Layer 10 of a small transformer language model trained on English Wikipedia (14 layers, counted from 0, width 96).
A neuron's activation on a vector x is SiLU(gate . x) times (in . x), where the dot is the dot product.
The model reads these tokens: "au" "gh" "t" " at" " this" " time" " by" " tr" "um" "p" "et" "er" " M" "ut" "t" " Car" "ey" "," " who" " later" " " "em" "er" "g" "ed" " as" " a" " p" "rom" "in" "ent"

The vector x that enters this layer's MLP at each token. A number n stands for n times 0.043.
0 "au": 20 -13 -18 -14 0 -16 22 -45 18 -28 3 -50 3 -15 32 -18 6 -2 -51 34 3 -28 17 -4 10 14 -16 42 24 17 -22 15 13 -14 6 0 -44 -30 57 2 24 26 -2 16 28 46 -12 57 17 8 20 -6 44 -17 -14 -53 -16 7 31 -62 -17 -32 -11 -9 6 -8 -4 7 18 -1 7 -24 -7 -14 16 3 4 -38 -34 -26 24 -24 18 -22 14 1 54 -14 37 13 -28 41 -55 -15 -15 34
1 "gh": -30 0 -9 -22 -32 -24 4 -26 30 -30 -28 -33 13 -8 40 2 57 -1 -42 51 -10 -4 -32 28 -8 -27 25 37 4 17 -44 18 30 -10 11 -16 -35 -35 32 -11 41 37 3 -2 35 52 -17 17 -10 5 4 -14 48 13 -9 -62 -5 -6 0 -50 -2 4 13 11 11 -10 -12 7 11 -8 11 -29 8 -10 10 -9 -3 -13 -46 -49 25 8 17 -12 24 -1 30 -18 34 34 -35 36 -16 11 2 -13
2 "t": -22 -31 -17 -18 -37 -11 3 -21 2 -12 12 -33 21 -3 52 10 63 48 -51 30 26 1 -15 21 -27 25 1 10 -6 1 -57 9 48 10 -31 -11 -19 -11 20 5 11 3 12 -40 -38 32 11 12 16 -18 44 -7 2 39 6 -56 -1 8 44 -21 50 -17 -1 1 14 -5 -26 -8 28 -12 -19 6 -16 -15 -6 13 23 -36 -25 -53 7 11 -5 44 20 -38 -1 5 11 36 -26 26 -32 3 -11 -27
3 " at": 0 -17 -15 12 -26 -10 -7 -21 -15 2 -19 -38 6 -13 25 -13 30 10 -46 16 3 -6 11 -9 -25 25 -31 87 29 -21 -6 -15 16 1 19 4 -19 -31 28 10 27 16 1 49 41 40 -16 47 17 2 0 -10 35 5 -5 -41 -2 19 13 -21 -51 -13 4 37 25 0 -27 -7 20 -4 29 -17 -3 -29 17 23 -18 -15 -54 -10 33 -33 7 -28 -22 8 0 -27 40 -8 -15 20 -41 1 -37 15
4 " this": 0 -31 -10 38 -5 -23 19 -55 -30 -6 -19 11 17 25 59 5 18 -21 -65 39 0 -13 -4 31 -6 31 19 57 21 13 -26 8 11 -29 8 -14 -2 -45 22 -20 41 7 8 -6 15 -6 -11 39 -2 16 -22 -11 18 -8 1 -45 -14 -7 29 -26 -14 -15 -30 0 -13 -6 21 19 -1 -31 16 -4 13 30 18 11 -29 -43 -58 -31 42 10 1 0 6 -6 -33 6 38 -26 -19 13 20 -6 -1 27
5 " time": -26 -48 -16 -1 -39 -17 -10 -9 23 11 -30 -42 24 -29 74 -4 11 7 -7 29 -9 -9 0 46 -21 24 12 29 11 5 -45 -13 8 -7 -10 -25 -5 -19 16 -20 14 -14 18 6 8 14 9 54 -29 -13 38 20 24 -10 28 -84 14 14 4 -38 -3 -1 -16 3 -1 -13 -22 18 18 -20 -19 -21 -1 -7 13 13 2 -16 -30 -26 11 2 27 30 40 14 46 54 21 -9 -29 -19 5 -25 -3 -21
6 " by": 13 -23 -11 2 15 -7 3 -33 3 -6 -3 -41 16 -20 32 -17 2 6 -39 21 -9 -10 -3 -28 -7 1 -10 68 35 13 -20 -5 5 -11 23 -5 -26 -29 49 -5 29 7 -1 41 37 50 -9 53 -7 -4 22 1 40 -5 -13 -39 11 8 19 -48 -35 -20 -16 34 -2 -1 -20 7 4 3 -5 -40 -5 -12 29 22 -10 -10 -60 -21 15 -10 12 -29 -15 24 20 -7 37 -11 -23 41 -45 -8 -44 44
7 " tr": -41 -31 -13 -3 24 -37 15 -18 15 39 9 -34 -5 32 -18 -33 10 30 20 21 9 16 0 17 -28 15 -7 24 39 -7 17 9 10 -10 -3 7 -23 -40 0 11 46 -6 -16 0 23 33 -10 9 -9 9 5 9 20 -27 29 -15 -1 -8 -32 -39 36 -37 57 50 20 -15 -38 2 -13 -56 -16 -4 -33 30 29 9 13 -14 12 -57 5 -35 4 -17 11 -17 -21 -61 32 43 -5 32 -1 -3 0 -18
8 "um": -45 0 -10 16 -12 -9 1 3 3 -20 -41 21 24 -12 -13 -28 4 2 43 16 -5 -14 -1 -55 11 -8 1 -43 -28 39 60 -48 32 -20 5 23 1 -37 1 26 6 5 -40 22 -2 23 33 38 30 4 -5 -21 34 24 31 -61 -5 27 -30 -26 -6 7 32 -46 -8 17 -31 -18 -34 -10 21 -14 49 -16 20 26 24 -13 -37 37 30 15 0 7 -23 -28 -15 6 41 19 -8 -17 16 -4 2 -9
9 "p": -28 -14 -31 9 -6 1 -13 18 -4 -15 5 -3 -10 -10 31 53 0 -19 -10 2 10 1 14 -55 17 12 -30 -14 -16 14 -1 -23 47 59 -24 -53 -9 -13 40 -38 9 1 -16 12 -16 18 7 -27 -30 -43 38 -15 52 53 5 -68 16 13 22 -8 25 22 -17 -6 0 21 -8 44 -29 7 -27 -4 6 1 28 21 16 -22 32 -36 -11 -5 -3 14 29 -60 -16 -14 41 39 8 10 -35 5 -13 -19
10 "et": 5 -40 -29 24 7 -41 -23 47 1 2 -9 -34 -5 -26 44 48 -6 17 -26 38 20 13 -9 -4 -20 21 -47 -3 12 56 43 -15 29 22 -33 -4 41 -14 2 -40 -19 -44 11 24 5 26 5 -30 -32 -22 34 -20 19 31 4 -69 -11 5 -24 -12 6 -2 -35 1 -22 21 -9 -18 7 13 0 -19 4 -3 -1 3 60 -4 15 -6 20 34 9 32 6 -56 10 -17 11 10 -21 42 -33 19 -21 -7
11 "er": -19 -21 -32 3 -8 6 3 -5 -12 -4 10 -41 18 34 43 11 19 -21 -20 39 -6 -33 -50 23 -45 8 -24 33 4 20 3 15 33 -8 -33 -62 3 -5 2 -37 -4 -25 -2 -10 -33 13 22 1 5 -21 58 -15 22 18 10 -46 6 12 49 -4 29 -15 -45 21 -17 6 -16 -23 -39 53 -10 -14 16 1 17 9 19 -19 17 -38 23 12 27 57 -20 -31 22 30 15 -10 13 19 -14 23 -37 -11
12 " M": -90 -5 -28 0 -14 1 -6 -33 -9 4 5 -8 19 16 31 0 25 27 -14 -9 -11 12 -14 -14 -8 -23 4 26 5 -18 21 -33 32 -24 -65 -1 32 -4 25 9 43 13 21 -78 36 -20 -12 1 11 7 16 9 19 -18 5 -7 62 10 0 15 -1 6 -12 46 -10 12 -11 -16 -7 1 17 -17 -17 -29 46 -13 -13 -12 -20 -26 -29 5 26 -11 28 22 -9 -35 27 4 -4 39 -15 11 3 0
13 "ut": -9 -15 -15 7 -19 -32 0 35 -19 -4 15 28 51 7 25 -16 27 -5 8 -12 -12 -20 17 -16 -23 -13 16 -25 34 -11 -21 -6 18 13 -44 -8 52 -28 18 49 -4 -20 -6 34 29 -1 17 -25 -11 -21 -18 -35 45 61 9 -39 -27 30 -13 11 49 -14 21 -14 20 29 -8 12 14 -54 13 4 -17 18 -5 29 -31 -35 9 -20 -22 -35 9 -15 37 1 -24 18 9 18 -63 33 -63 -6 -1 -8
14 "t": -35 21 -26 16 13 -2 -28 -23 15 6 25 -19 22 24 43 4 38 -7 -15 -1 11 24 -26 10 6 6 -44 -7 18 -24 14 19 48 15 -45 -13 9 -21 23 10 -9 7 -25 -47 -31 12 3 -21 63 -49 -14 4 -9 83 2 -29 -7 8 14 1 20 -10 9 23 -15 -13 -33 6 20 -46 -7 -16 -3 0 0 43 14 -2 0 -15 23 -16 3 23 12 -44 -35 32 53 -5 -29 37 -67 -23 -16 -12
15 " Car": -49 -14 28 6 -40 -11 -4 22 -14 -1 2 -44 16 38 39 -7 11 4 17 35 -3 5 0 -78 5 19 18 -7 -3 29 -7 9 11 -19 -28 -38 -33 -19 7 7 57 -2 -17 -8 8 -37 24 -15 11 5 -4 -35 38 35 27 -58 -2 22 -17 4 -18 0 44 27 43 14 6 -18 -12 -2 51 -7 -21 -28 27 2 17 34 -3 -29 43 -22 14 -31 -7 -18 36 -36 17 -33 -30 12 -29 18 8 -12
16 "ey": -22 -36 -19 8 7 18 -11 27 -39 -48 -23 -22 26 24 53 1 9 19 -22 -18 -1 -60 7 -1 -8 -34 -1 8 -3 33 5 -20 15 -30 -64 -55 -8 -8 3 -25 27 -4 20 43 -7 -7 -7 3 -13 13 43 -30 9 33 27 -13 -29 33 -10 -21 36 28 4 46 -1 -25 -9 -3 42 16 10 3 17 -1 16 -6 31 11 13 -17 4 -37 7 24 19 -32 28 18 25 9 -38 -42 -23 23 -9 -3
17 ",": -8 -30 -23 7 -14 -10 -32 -29 -13 -4 -23 -55 20 0 60 2 12 11 -59 18 -4 14 -6 18 -10 14 14 82 35 -7 24 -9 17 -25 -4 -2 -22 -8 21 7 2 16 13 40 -2 29 -9 35 -18 -16 31 -5 -5 -23 9 -49 14 -11 8 -20 -15 -5 -19 33 18 7 -21 -21 -10 45 -24 -38 16 15 18 1 -9 -44 -21 -28 5 22 6 -43 20 13 23 38 30 -37 -31 22 -30 8 -1 5
18 " who": -6 -37 -38 16 -6 -20 -34 -43 0 -13 -30 6 -8 20 25 1 -16 -5 -61 31 -12 1 -37 -27 7 33 33 50 25 14 -26 -10 17 -34 19 -13 -21 4 29 -30 36 -7 0 -24 -3 55 -36 53 -11 -1 51 9 18 -5 10 -42 24 10 27 -14 -12 12 28 -3 24 8 -22 10 18 -18 -9 1 8 45 0 28 4 -67 -40 -66 15 6 -5 -8 11 -19 6 26 3 -10 -17 19 -1 -21 1 35
19 " later": -5 -7 -7 9 -24 -10 19 -33 39 6 -14 -52 6 -9 27 -17 8 -12 -45 43 13 -11 -2 -29 14 17 12 49 16 9 -11 -13 35 -3 9 -9 -21 -23 15 -57 2 18 8 32 10 12 -14 50 -31 -4 43 -38 48 -4 -1 -41 36 23 20 -40 8 -10 8 21 21 5 -36 -25 37 -45 5 -16 2 9 13 1 -8 -45 -33 -40 19 0 -17 12 0 -14 17 12 45 40 -41 14 0 -22 -48 -2
20 " ": -5 -13 2 4 34 -53 17 3 1 -16 10 -35 -4 -5 -41 -4 -32 39 -39 16 14 8 19 -55 4 -1 29 27 -49 -14 25 1 4 2 -2 -21 -9 27 38 38 2 25 29 -5 6 21 -14 22 -25 -26 -8 -16 44 -6 23 -83 -4 -9 13 -33 11 -58 -24 52 -4 28 -13 3 -4 29 5 12 -41 1 24 -2 -1 -35 -11 -31 -5 21 6 -3 19 -20 -38 -4 53 14 14 35 11 -13 35 11
21 "em": -49 -52 -12 43 29 -28 40 4 13 12 -51 7 14 -12 7 -22 -17 41 17 -20 -3 23 3 3 37 -22 25 19 -35 -22 94 -22 14 -50 13 5 -18 -37 -10 -5 15 31 -15 2 9 2 -32 12 -15 -42 -41 15 -20 15 17 -6 6 7 9 -42 7 -21 -33 20 25 -15 -34 31 -32 -14 21 -12 21 2 2 18 -14 -27 -25 -11 -1 18 16 8 13 -31 45 -1 8 29 0 39 44 7 -20 45
22 "er": -6 -34 -13 -7 -34 -22 4 23 4 2 17 2 55 31 20 8 -19 0 10 34 -38 -22 -20 -5 -65 -15 30 -28 -2 37 0 -5 26 21 16 -70 1 -14 39 -13 -6 -9 -10 -7 15 29 15 2 -38 -33 55 6 2 5 -6 -4 35 37 23 15 37 -5 -37 -18 14 -45 -6 -27 -34 -9 27 40 15 9 -32 7 -58 -29 -12 -33 16 17 31 14 -32 -16 24 16 8 -11 1 35 -5 38 -20 -17
23 "g": 2 -3 -1 -12 19 -15 6 -4 -17 -37 11 14 -16 -15 12 -7 31 28 14 83 0 29 -42 4 -33 14 -6 -23 17 -1 -14 -26 21 35 -14 -1 -28 -2 54 -40 -5 -27 13 -24 8 48 8 -3 -42 -60 24 53 19 24 16 -8 -6 2 6 4 22 11 5 18 -16 -33 -41 -50 -7 -5 -6 20 33 -17 -17 1 -35 -25 -1 -58 -13 51 3 21 -8 -60 42 -34 36 19 33 13 -5 8 30 -7
24 "ed": 10 -60 -49 -19 -3 -20 -3 -19 -5 -7 14 -34 -16 24 22 32 40 17 -32 46 16 19 17 5 18 -2 16 34 4 -15 -47 20 35 7 -23 15 11 -13 20 -21 -37 -2 14 42 24 36 -18 13 -24 -50 58 11 -9 11 17 -24 -1 11 2 -30 30 -8 22 -27 45 -8 -45 -26 -46 25 2 -11 48 -34 -11 0 -41 -22 -30 12 10 -8 1 57 -7 -7 -1 -11 37 10 -2 4 -2 3 -30 -24
25 " as": 3 -70 -16 -8 -23 -30 3 -32 0 31 -11 -48 17 -7 7 15 0 12 -62 6 8 -41 4 -9 4 4 19 54 5 9 -21 -2 -1 -13 20 1 -29 -14 25 3 21 25 2 26 41 34 0 57 36 -17 22 -16 20 -14 -27 -25 42 -3 10 -11 -27 16 -32 29 8 25 -33 14 -4 -12 34 -2 20 1 -10 47 -14 -21 -59 4 19 -23 -16 -9 -7 3 31 20 25 -29 -33 27 -26 4 -33 4
26 " a": 21 -55 -11 10 -3 -27 14 -25 -40 -11 -10 -3 15 13 15 3 -16 25 -20 41 -1 -29 -35 16 -15 11 4 34 -9 16 7 41 11 -13 -10 -14 -39 -31 19 -5 61 57 17 6 5 16 2 42 -15 -23 -10 -3 28 6 -4 -3 47 4 17 -10 -8 -8 -59 -14 5 -10 -1 24 -19 -16 22 3 5 2 15 6 -15 -4 -91 -36 26 2 -1 -19 12 0 2 8 58 -23 -22 35 -34 5 -7 16
27 " p": -88 -37 6 -14 6 -12 13 -5 6 13 8 -11 13 -2 18 -11 -1 11 36 18 9 -20 25 -17 9 -8 34 14 16 -32 -4 -27 -2 7 -22 8 -39 -60 -3 0 46 18 18 5 16 9 -4 0 -8 -24 9 -25 5 -9 28 -43 58 11 1 23 48 24 -41 0 -21 31 -10 -1 -4 -28 -5 -11 2 20 15 37 -43 -21 34 -42 -12 6 11 -52 3 -1 1 -32 32 7 0 31 -22 -8 9 26
28 "rom": -25 -14 -65 28 -12 -48 5 18 -17 31 -22 27 17 -4 20 -30 -23 57 25 -4 43 -16 1 3 36 20 0 2 -1 -11 40 -60 75 -16 12 -12 -9 -38 22 36 3 -34 2 -5 5 -49 -2 10 2 -9 -15 -1 27 -46 10 -20 10 8 -8 3 24 12 3 27 -6 0 -7 -16 14 -36 -9 -11 -11 -18 14 63 -25 15 4 4 -8 22 23 -15 2 -55 13 -33 31 -7 -34 22 -4 36 5 -45
29 "in": -57 -6 -34 -36 6 -33 44 -9 -14 3 -26 -26 39 0 24 -2 0 60 -24 22 12 -14 -12 -17 2 -28 -16 12 38 32 30 24 40 37 -24 16 -6 14 35 -34 -19 -24 17 27 19 -18 16 4 -35 -3 6 73 1 -10 -8 -42 -18 23 -14 -10 15 -23 -45 -4 -13 76 -19 -27 14 -20 -1 14 20 -8 32 9 -18 -20 10 -23 0 15 25 22 -29 -15 31 -14 13 5 1 -14 -71 9 17 -35
30 "ent": -4 -5 -6 -7 -1 -7 33 16 -21 -17 38 -27 -10 39 37 32 41 -2 -33 29 9 -24 -10 47 -16 37 -37 58 -7 1 10 24 37 -27 -36 35 -1 -44 -8 -67 3 15 5 -19 24 23 -7 12 -24 -22 28 -27 32 -12 8 -33 11 1 13 9 1 -15 -51 9 2 45 38 17 -7 0 -9 -20 10 -18 -6 -5 -16 -51 0 -12 3 -10 -15 7 14 -19 30 -14 51 21 -11 -15 -44 -12 -45 -20

Each question shows the input weights of one neuron of the MLP. A number n stands for n times 0.0058.

n168 gate: -19 36 -9 -30 28 26 19 -4 -24 7 56 10 -7 39 -1 2 46 -15 -3 -3 -1 -2 -5 3 7 -20 23 -8 11 10 12 7 2 -4 13 -6 3 -34 -3 -22 19 -16 2 38 48 21 -25 -1 32 42 40 -17 -24 14 27 -6 17 -3 -4 20 -23 -5 -31 14 13 -5 -11 -35 6 16 -4 63 -35 -21 -21 -35 11 -9 -21 -4 39 14 -14 21 -7 5 -33 -38 -45 -27 -21 -14 -5 -25 3 66
n168 in: -28 44 7 -4 13 20 43 -20 -1 -12 -21 23 -1 -8 -3 18 10 -30 -2 9 -24 -17 -4 -24 -27 -8 -37 -19 26 6 -9 -48 7 -15 -21 12 29 19 -30 -41 59 -19 1 -8 -12 -2 4 -22 22 39 11 -8 19 -1 -4 23 17 -33 8 26 -12 18 26 -51 1 -24 14 -39 1 -11 -46 -18 17 59 3 19 30 -17 35 3 41 10 -15 -2 4 -4 -11 -30 27 -25 24 -13 20 -5 -10 -23
On which two tokens does it fire most, strongest first? 20 " ", 21 "em"

n224 gate: 3 25 -8 11 34 1 52 -4 -24 -9 11 -8 10 6 4 -12 -4 -4 8 53 -22 10 26 2 -41 5 8 -26 12 -42 18 -38 -9 -3 1 44 -27 30 -23 18 -45 -16 -22 -5 23 10 12 3 14 -2 21 -14 -40 -6 10 -3 -19 7 -11 1 -50 -25 -8 20 -1 -2 29 6 8 -3 -3 -19 -6 -30 30 0 18 -7 19 37 -17 25 -13 10 -14 30 27 -11 -18 -49 20 14 6 0 36 10
n224 in: 21 2 27 -9 5 -16 -7 -49 -5 11 -3 26 -22 -19 -15 15 -34 -8 27 -43 -7 32 20 10 10 -17 48 5 17 12 -12 -28 -15 14 32 -14 34 -44 -48 -1 30 -16 5 -7 11 -1 -7 35 -3 -22 34 -11 14 27 18 5 20 -34 6 0 -9 -9 19 -3 -37 48 14 -22 -12 -52 4 -13 20 -10 -20 -30 -25 23 20 14 -10 0 -9 7 34 -34 0 -16 47 21 41 -2 3 -37 29 23
Which token does this neuron like most? 11 "er"

n0 gate: 1 3 -63 -1 24 2 -34 -8 2 -5 -33 20 -2 18 30 -12 -2 -7 -29 -13 -32 -7 -37 29 21 -51 -11 -60 48 11 -8 -3 21 2 20 31 -11 16 10 -10 -30 -15 40 9 -26 -9 14 44 26 -7 13 19 -4 2 -21 -21 13 -11 1 15 -4 12 29 -4 63 -29 27 -39 -2 -18 14 8 -6 -29 20 -11 15 14 46 -15 8 9 -19 12 15 -27 1 -37 1 -16 19 37 -11 -3 15 -26
n0 in: 4 17 -1 12 12 6 1 37 7 40 7 -26 -41 63 -7 49 7 12 -34 -13 -10 -43 10 -23 31 3 -31 -17 -5 9 -14 18 -7 -15 8 -26 39 -29 32 27 1 6 44 10 34 -11 8 17 14 -2 4 -42 -11 -12 -13 -27 -7 -11 12 57 -5 -12 -13 21 29 -8 -45 7 4 14 -6 34 -4 -47 -5 -18 18 -33 4 -1 -6 -1 25 -5 -23 51 -2 -37 29 36 7 -12 -35 21 -44 -45
Which token does this neuron like most? 24 "ed"

n73 gate: -45 2 -2 6 4 4 -10 3 15 -5 8 9 10 12 -28 -2 -5 24 13 -28 -7 21 -27 23 29 -19 -12 -18 -11 1 -47 18 -43 -33 -56 24 10 -26 -24 28 -5 4 51 0 52 18 -5 -6 6 5 37 -10 25 24 -6 -4 24 6 0 28 40 14 9 3 -2 -8 4 10 31 -2 -17 -1 -20 15 17 -30 24 -3 -22 0 5 11 11 8 5 30 0 20 -8 23 -13 19 29 -3 24 -13
n73 in: 6 -46 23 21 9 16 1 9 2 0 17 19 24 15 4 -17 -2 -31 2 -22 -23 -20 -15 23 22 -37 11 -9 3 36 -14 1 -48 -47 -68 18 20 42 -10 -12 17 20 29 -12 1 19 -6 -4 30 6 9 -17 11 15 5 -21 17 -16 -19 -9 7 23 31 1 -6 17 -15 3 22 -19 -43 28 4 2 -13 42 3 12 -12 -5 16 31 24 -10 18 10 -21 2 46 0 -14 15 3 -13 7 -17
On which three tokens does it fire most, strongest first? 12 " M", 13 "ut", 16 "ey"

n230 gate: -3 -4 1 13 -2 -13 -21 8 45 16 33 -8 -8 -15 17 -24 -43 -28 -37 4 -27 18 -14 3 -13 32 29 -6 8 4 1 11 -14 0 -5 33 5 6 37 8 -6 -2 10 17 -18 12 38 -43 13 28 0 17 -19 -35 2 -3 18 -30 44 2 -24 5 30 4 -33 29 17 35 4 3 4 -16 -14 1 35 2 22 -3 -18 -14 -13 26 15 -44 -1 45 9 4 48 -12 -2 -19 -16 -14 13 13
n230 in: 5 -14 -15 41 -24 -22 22 5 14 -14 11 -9 -4 4 1 26 6 8 18 3 -2 27 11 36 17 22 -2 -42 45 14 3 16 -19 -8 -21 47 27 16 -14 40 -4 2 -17 9 -6 -1 5 15 17 -18 35 -19 -19 -17 -9 47 1 -51 -7 23 0 -14 10 39 -41 7 15 -13 -33 -1 -28 -34 8 12 43 63 19 0 21 -16 -27 3 -19 -16 30 29 -19 -3 -13 -32 -16 -9 -11 -25 -48 -25
On which token does it fire most, and how strongly? 17 ",", at about 2.1

n133 gate: 12 2 7 -26 29 6 -10 38 -23 4 -12 -25 -44 -6 12 1 -1 21 -16 -4 22 -57 46 -1 9 -10 18 -58 -22 39 12 51 -5 13 25 0 -32 -31 15 2 -14 8 -9 36 9 -24 -11 -9 -42 -24 23 17 -15 8 0 -16 -47 6 19 -9 3 33 -38 -43 -4 -6 -8 14 55 22 -11 -5 -16 -29 5 30 2 -42 -28 36 -18 7 3 11 -10 3 -41 -2 38 57 39 5 7 2 -5 17
n133 in: -30 21 -6 -13 -15 -6 22 -41 -2 -33 -17 -9 -25 -16 -30 35 -11 -20 25 -7 -9 2 34 25 18 6 -44 -15 -7 11 -15 21 -6 -1 7 -19 41 -30 0 -5 -4 78 8 -3 17 -21 -43 -5 7 0 37 33 3 6 -27 17 26 -30 17 3 -23 34 -16 22 -25 18 -14 25 -19 57 31 -24 -35 -17 34 -36 20 -34 22 -13 34 21 -1 1 3 6 -38 -43 43 -6 2 8 16 21 11 -21
On which token does it fire most, and how strongly? 9 "p", at about 5.4

n18 gate: -32 -11 20 -2 17 46 11 -14 17 -6 5 -8 -19 2 -2 -11 10 -16 -14 8 8 4 -20 -11 1 10 -67 -17 -12 -9 -23 2 33 -6 -18 29 68 -30 -19 39 17 10 39 6 -45 -25 -25 -3 -8 18 4 -20 -20 -10 -7 -5 -17 16 -53 -4 -19 -16 -1 62 -18 23 23 -20 15 -17 2 -22 -2 24 -11 -26 -17 2 28 5 -6 27 31 -1 13 10 8 -25 3 -14 -13 26 -1 23 -17 -9
n18 in: -42 -6 -6 -54 -48 -1 8 19 -18 -46 -39 -17 -5 39 26 17 -16 -16 -27 29 48 5 25 -19 0 5 8 -5 22 -22 -3 23 29 9 6 -22 -26 36 -21 0 16 6 22 -8 14 14 40 -11 -32 21 11 38 4 9 26 3 -14 -4 14 -6 -8 -48 7 -4 20 -2 2 -4 -26 1 25 3 -59 4 -30 12 -13 -7 9 9 -3 14 26 2 0 -20 -37 7 -11 15 -13 -3 -22 25 -40 8
On which three tokens does it fire most, strongest first? 12 " M", 15 " Car", 10 "et"

n203 gate: 5 31 -29 -22 10 6 -16 5 11 -36 -5 -27 -31 17 -1 19 29 35 -35 7 20 20 10 2 -9 -32 10 1 17 -11 -1 10 -3 20 21 -3 5 -40 6 1 16 -24 -37 -16 -23 -8 -1 21 -8 16 -8 56 13 -7 18 10 -19 -57 23 22 -36 -19 18 -4 -10 23 -24 -6 -14 -34 -43 -3 27 -27 14 -20 27 23 5 -5 13 58 18 10 17 1 41 -13 20 26 8 -4 -32 -1 29 3
n203 in: 13 5 -19 -9 2 31 -28 -60 -44 24 15 3 50 -19 -26 -23 -7 3 3 -29 -15 -55 6 7 -31 12 -8 9 20 5 -8 6 18 -7 -1 -36 -46 19 1 11 60 -6 -20 5 17 51 -6 -57 -14 -19 -20 -8 8 18 31 40 16 10 -54 23 20 2 38 -3 10 10 12 22 -12 11 -1 -5 0 6 11 -13 36 -32 -28 4 -46 21 21 -34 -61 22 30 19 10 27 -10 -26 -9 12 5 -12
Which token does this neuron like most? 7 " tr"

n141 gate: -4 -4 31 -24 -25 6 -17 19 1 -67 -52 -40 3 14 23 -14 -31 8 -1 -4 -2 15 4 48 -3 -11 50 7 -43 0 -30 29 -2 14 15 8 36 22 -24 2 20 40 -17 -6 15 15 -3 -25 12 -14 -14 49 11 9 -31 5 2 -7 -36 27 1 -36 26 33 -44 -18 1 -8 -18 -8 54 5 2 -13 -1 -14 -12 9 -32 3 -18 40 -30 0 7 -6 27 1 -18 -24 -6 17 -4 -6 -17 20
n141 in: -7 21 -40 4 1 42 44 -11 -51 11 4 25 3 7 -25 30 -21 7 -11 40 -11 20 -2 -20 8 -13 -19 14 -8 -4 36 5 19 -24 -6 10 2 -8 47 14 30 -31 -7 11 -1 1 -28 19 -29 -4 11 -9 27 -34 -38 0 -43 -28 -33 24 -33 -15 -12 -15 34 -15 33 -18 23 -19 -5 6 -8 -25 8 4 -20 -28 -17 -31 -13 13 18 11 37 1 -2 53 -19 27 10 -1 -20 29 8 7
On which token does it fire most, and how strongly? 26 " a", at about 1.7

n245 gate: 19 7 8 -26 33 -46 8 47 1 -12 -47 -14 28 54 -23 -14 -16 9 29 17 -31 12 -12 -18 -10 -24 -20 -42 7 -4 9 6 -11 20 16 24 -34 15 13 27 -7 30 8 -25 3 -11 3 -5 -16 18 24 -21 9 -21 -38 -32 -25 -28 -31 -10 9 -6 27 20 14 11 23 -27 -7 -7 5 -2 -25 28 7 28 -8 12 -12 33 -5 27 -3 -47 27 11 41 -8 10 11 -11 -1 -19 -28 -6 15
n245 in: 29 -22 0 -4 -13 -21 10 -9 5 -10 29 -7 -5 10 8 -8 7 -11 -5 4 25 -8 7 -65 13 32 39 -32 -38 -13 -34 36 -1 -14 -21 45 17 -37 16 -11 14 20 44 11 -35 -19 -17 11 19 -23 -16 8 -20 -46 39 -31 5 25 29 21 -7 -9 2 -9 -5 8 2 46 -25 52 1 6 7 -14 22 -39 39 -3 10 18 -27 4 14 11 -22 -15 10 -13 19 -12 -6 27 6 -13 14 -9
On which token does it fire most, and how strongly? 20 " ", at about 5.9

n16 gate: 15 6 41 38 0 30 6 -25 1 -2 -44 10 -11 -11 -9 20 -6 -26 -18 -30 -1 -31 13 36 20 5 20 25 -8 -42 10 -29 -23 1 20 20 2 -22 64 -29 7 -12 -26 50 32 -15 -13 6 36 6 -19 -8 -20 31 -12 -10 -12 -32 -12 -9 -11 3 -11 8 33 -7 2 14 6 1 16 26 -21 -5 9 5 -3 -6 0 9 -56 -21 -10 30 28 -3 -52 -13 41 10 23 -46 29 -18 8 -31
n16 in: -61 4 -9 26 14 -15 38 -4 -11 2 -9 27 42 32 -20 10 -23 -26 3 -19 -29 27 44 -10 -19 -9 -16 -7 -6 0 61 2 -24 19 -17 14 -25 13 30 10 17 1 26 14 20 5 18 -8 27 -46 -15 -26 -12 -14 -9 20 0 -25 22 -38 -16 -3 -11 35 -20 13 -2 -23 0 39 -22 4 -55 -8 -41 -21 25 45 14 -25 -42 -7 -16 51 31 22 5 -10 20 -34 -40 -16 32 -13 -38 3
On which token does it fire most, and how strongly? 21 "em", at about 1.5

n237 gate: -7 -17 25 55 25 -37 6 24 18 21 -33 32 -9 7 -18 -7 4 -1 36 -38 -54 -16 -35 -58 28 13 -2 54 17 -1 19 -17 -10 14 30 31 -24 -3 -23 2 17 -11 -38 -18 -20 -10 20 13 4 66 -32 54 -14 34 -32 13 -32 -31 31 -5 -1 0 -37 4 -30 8 10 0 12 17 -49 23 -31 6 -22 1 -25 3 31 2 2 9 -15 43 36 -17 35 13 -13 5 56 20 -10 7 -41 2
n237 in: -43 16 -22 30 10 -54 -10 11 -17 36 4 -2 40 -6 -36 -35 38 18 22 23 54 -62 7 -27 1 30 -55 -4 -45 0 44 25 36 5 30 -10 -4 -12 18 10 -3 40 14 37 25 -26 58 24 -5 19 -43 20 -17 -12 -14 15 -4 -11 -24 6 -32 -31 -46 -21 -3 15 7 23 41 13 -30 3 12 -4 7 -28 8 22 28 38 4 -16 -27 5 23 4 7 25 -17 -22 -9 25 -18 26 -35 10
On which token does it fire most, and how strongly? 21 "em", at about 4.5

n255 gate: -6 30 -21 8 -15 12 -11 5 14 7 -4 11 -7 -8 -1 -9 -1 2 13 -16 0 -19 -7 22 31 -24 5 -39 5 -19 4 -4 32 -32 -7 40 30 25 -41 39 16 5 -25 -14 14 -16 2 13 17 -4 -28 -40 9 -38 5 -8 -21 -35 -5 -53 23 41 -3 -25 -60 28 -4 -43 45 -1 -10 5 6 -21 59 39 -51 39 0 18 0 2 34 -22 -29 -13 -31 0 -1 -8 -8 28 -14 7 -10 18
n255 in: 16 -20 2 6 -27 10 13 -23 -15 11 -3 47 6 1 -6 75 -1 -27 -21 46 -38 18 -42 -17 -14 -5 -45 0 -17 -55 -3 11 -13 39 -20 -10 1 2 28 -19 38 16 -12 -12 19 18 -19 -24 12 -6 -20 -17 29 -6 -12 53 36 -36 2 -24 42 -17 43 -9 -6 14 -12 -12 12 -21 27 25 -39 9 2 -8 -18 -34 -38 20 -4 -30 -42 -2 19 15 -22 -18 -23 -26 27 14 10 -2 17 -12
On which token does it fire most, and how strongly? 12 " M", at about 2.3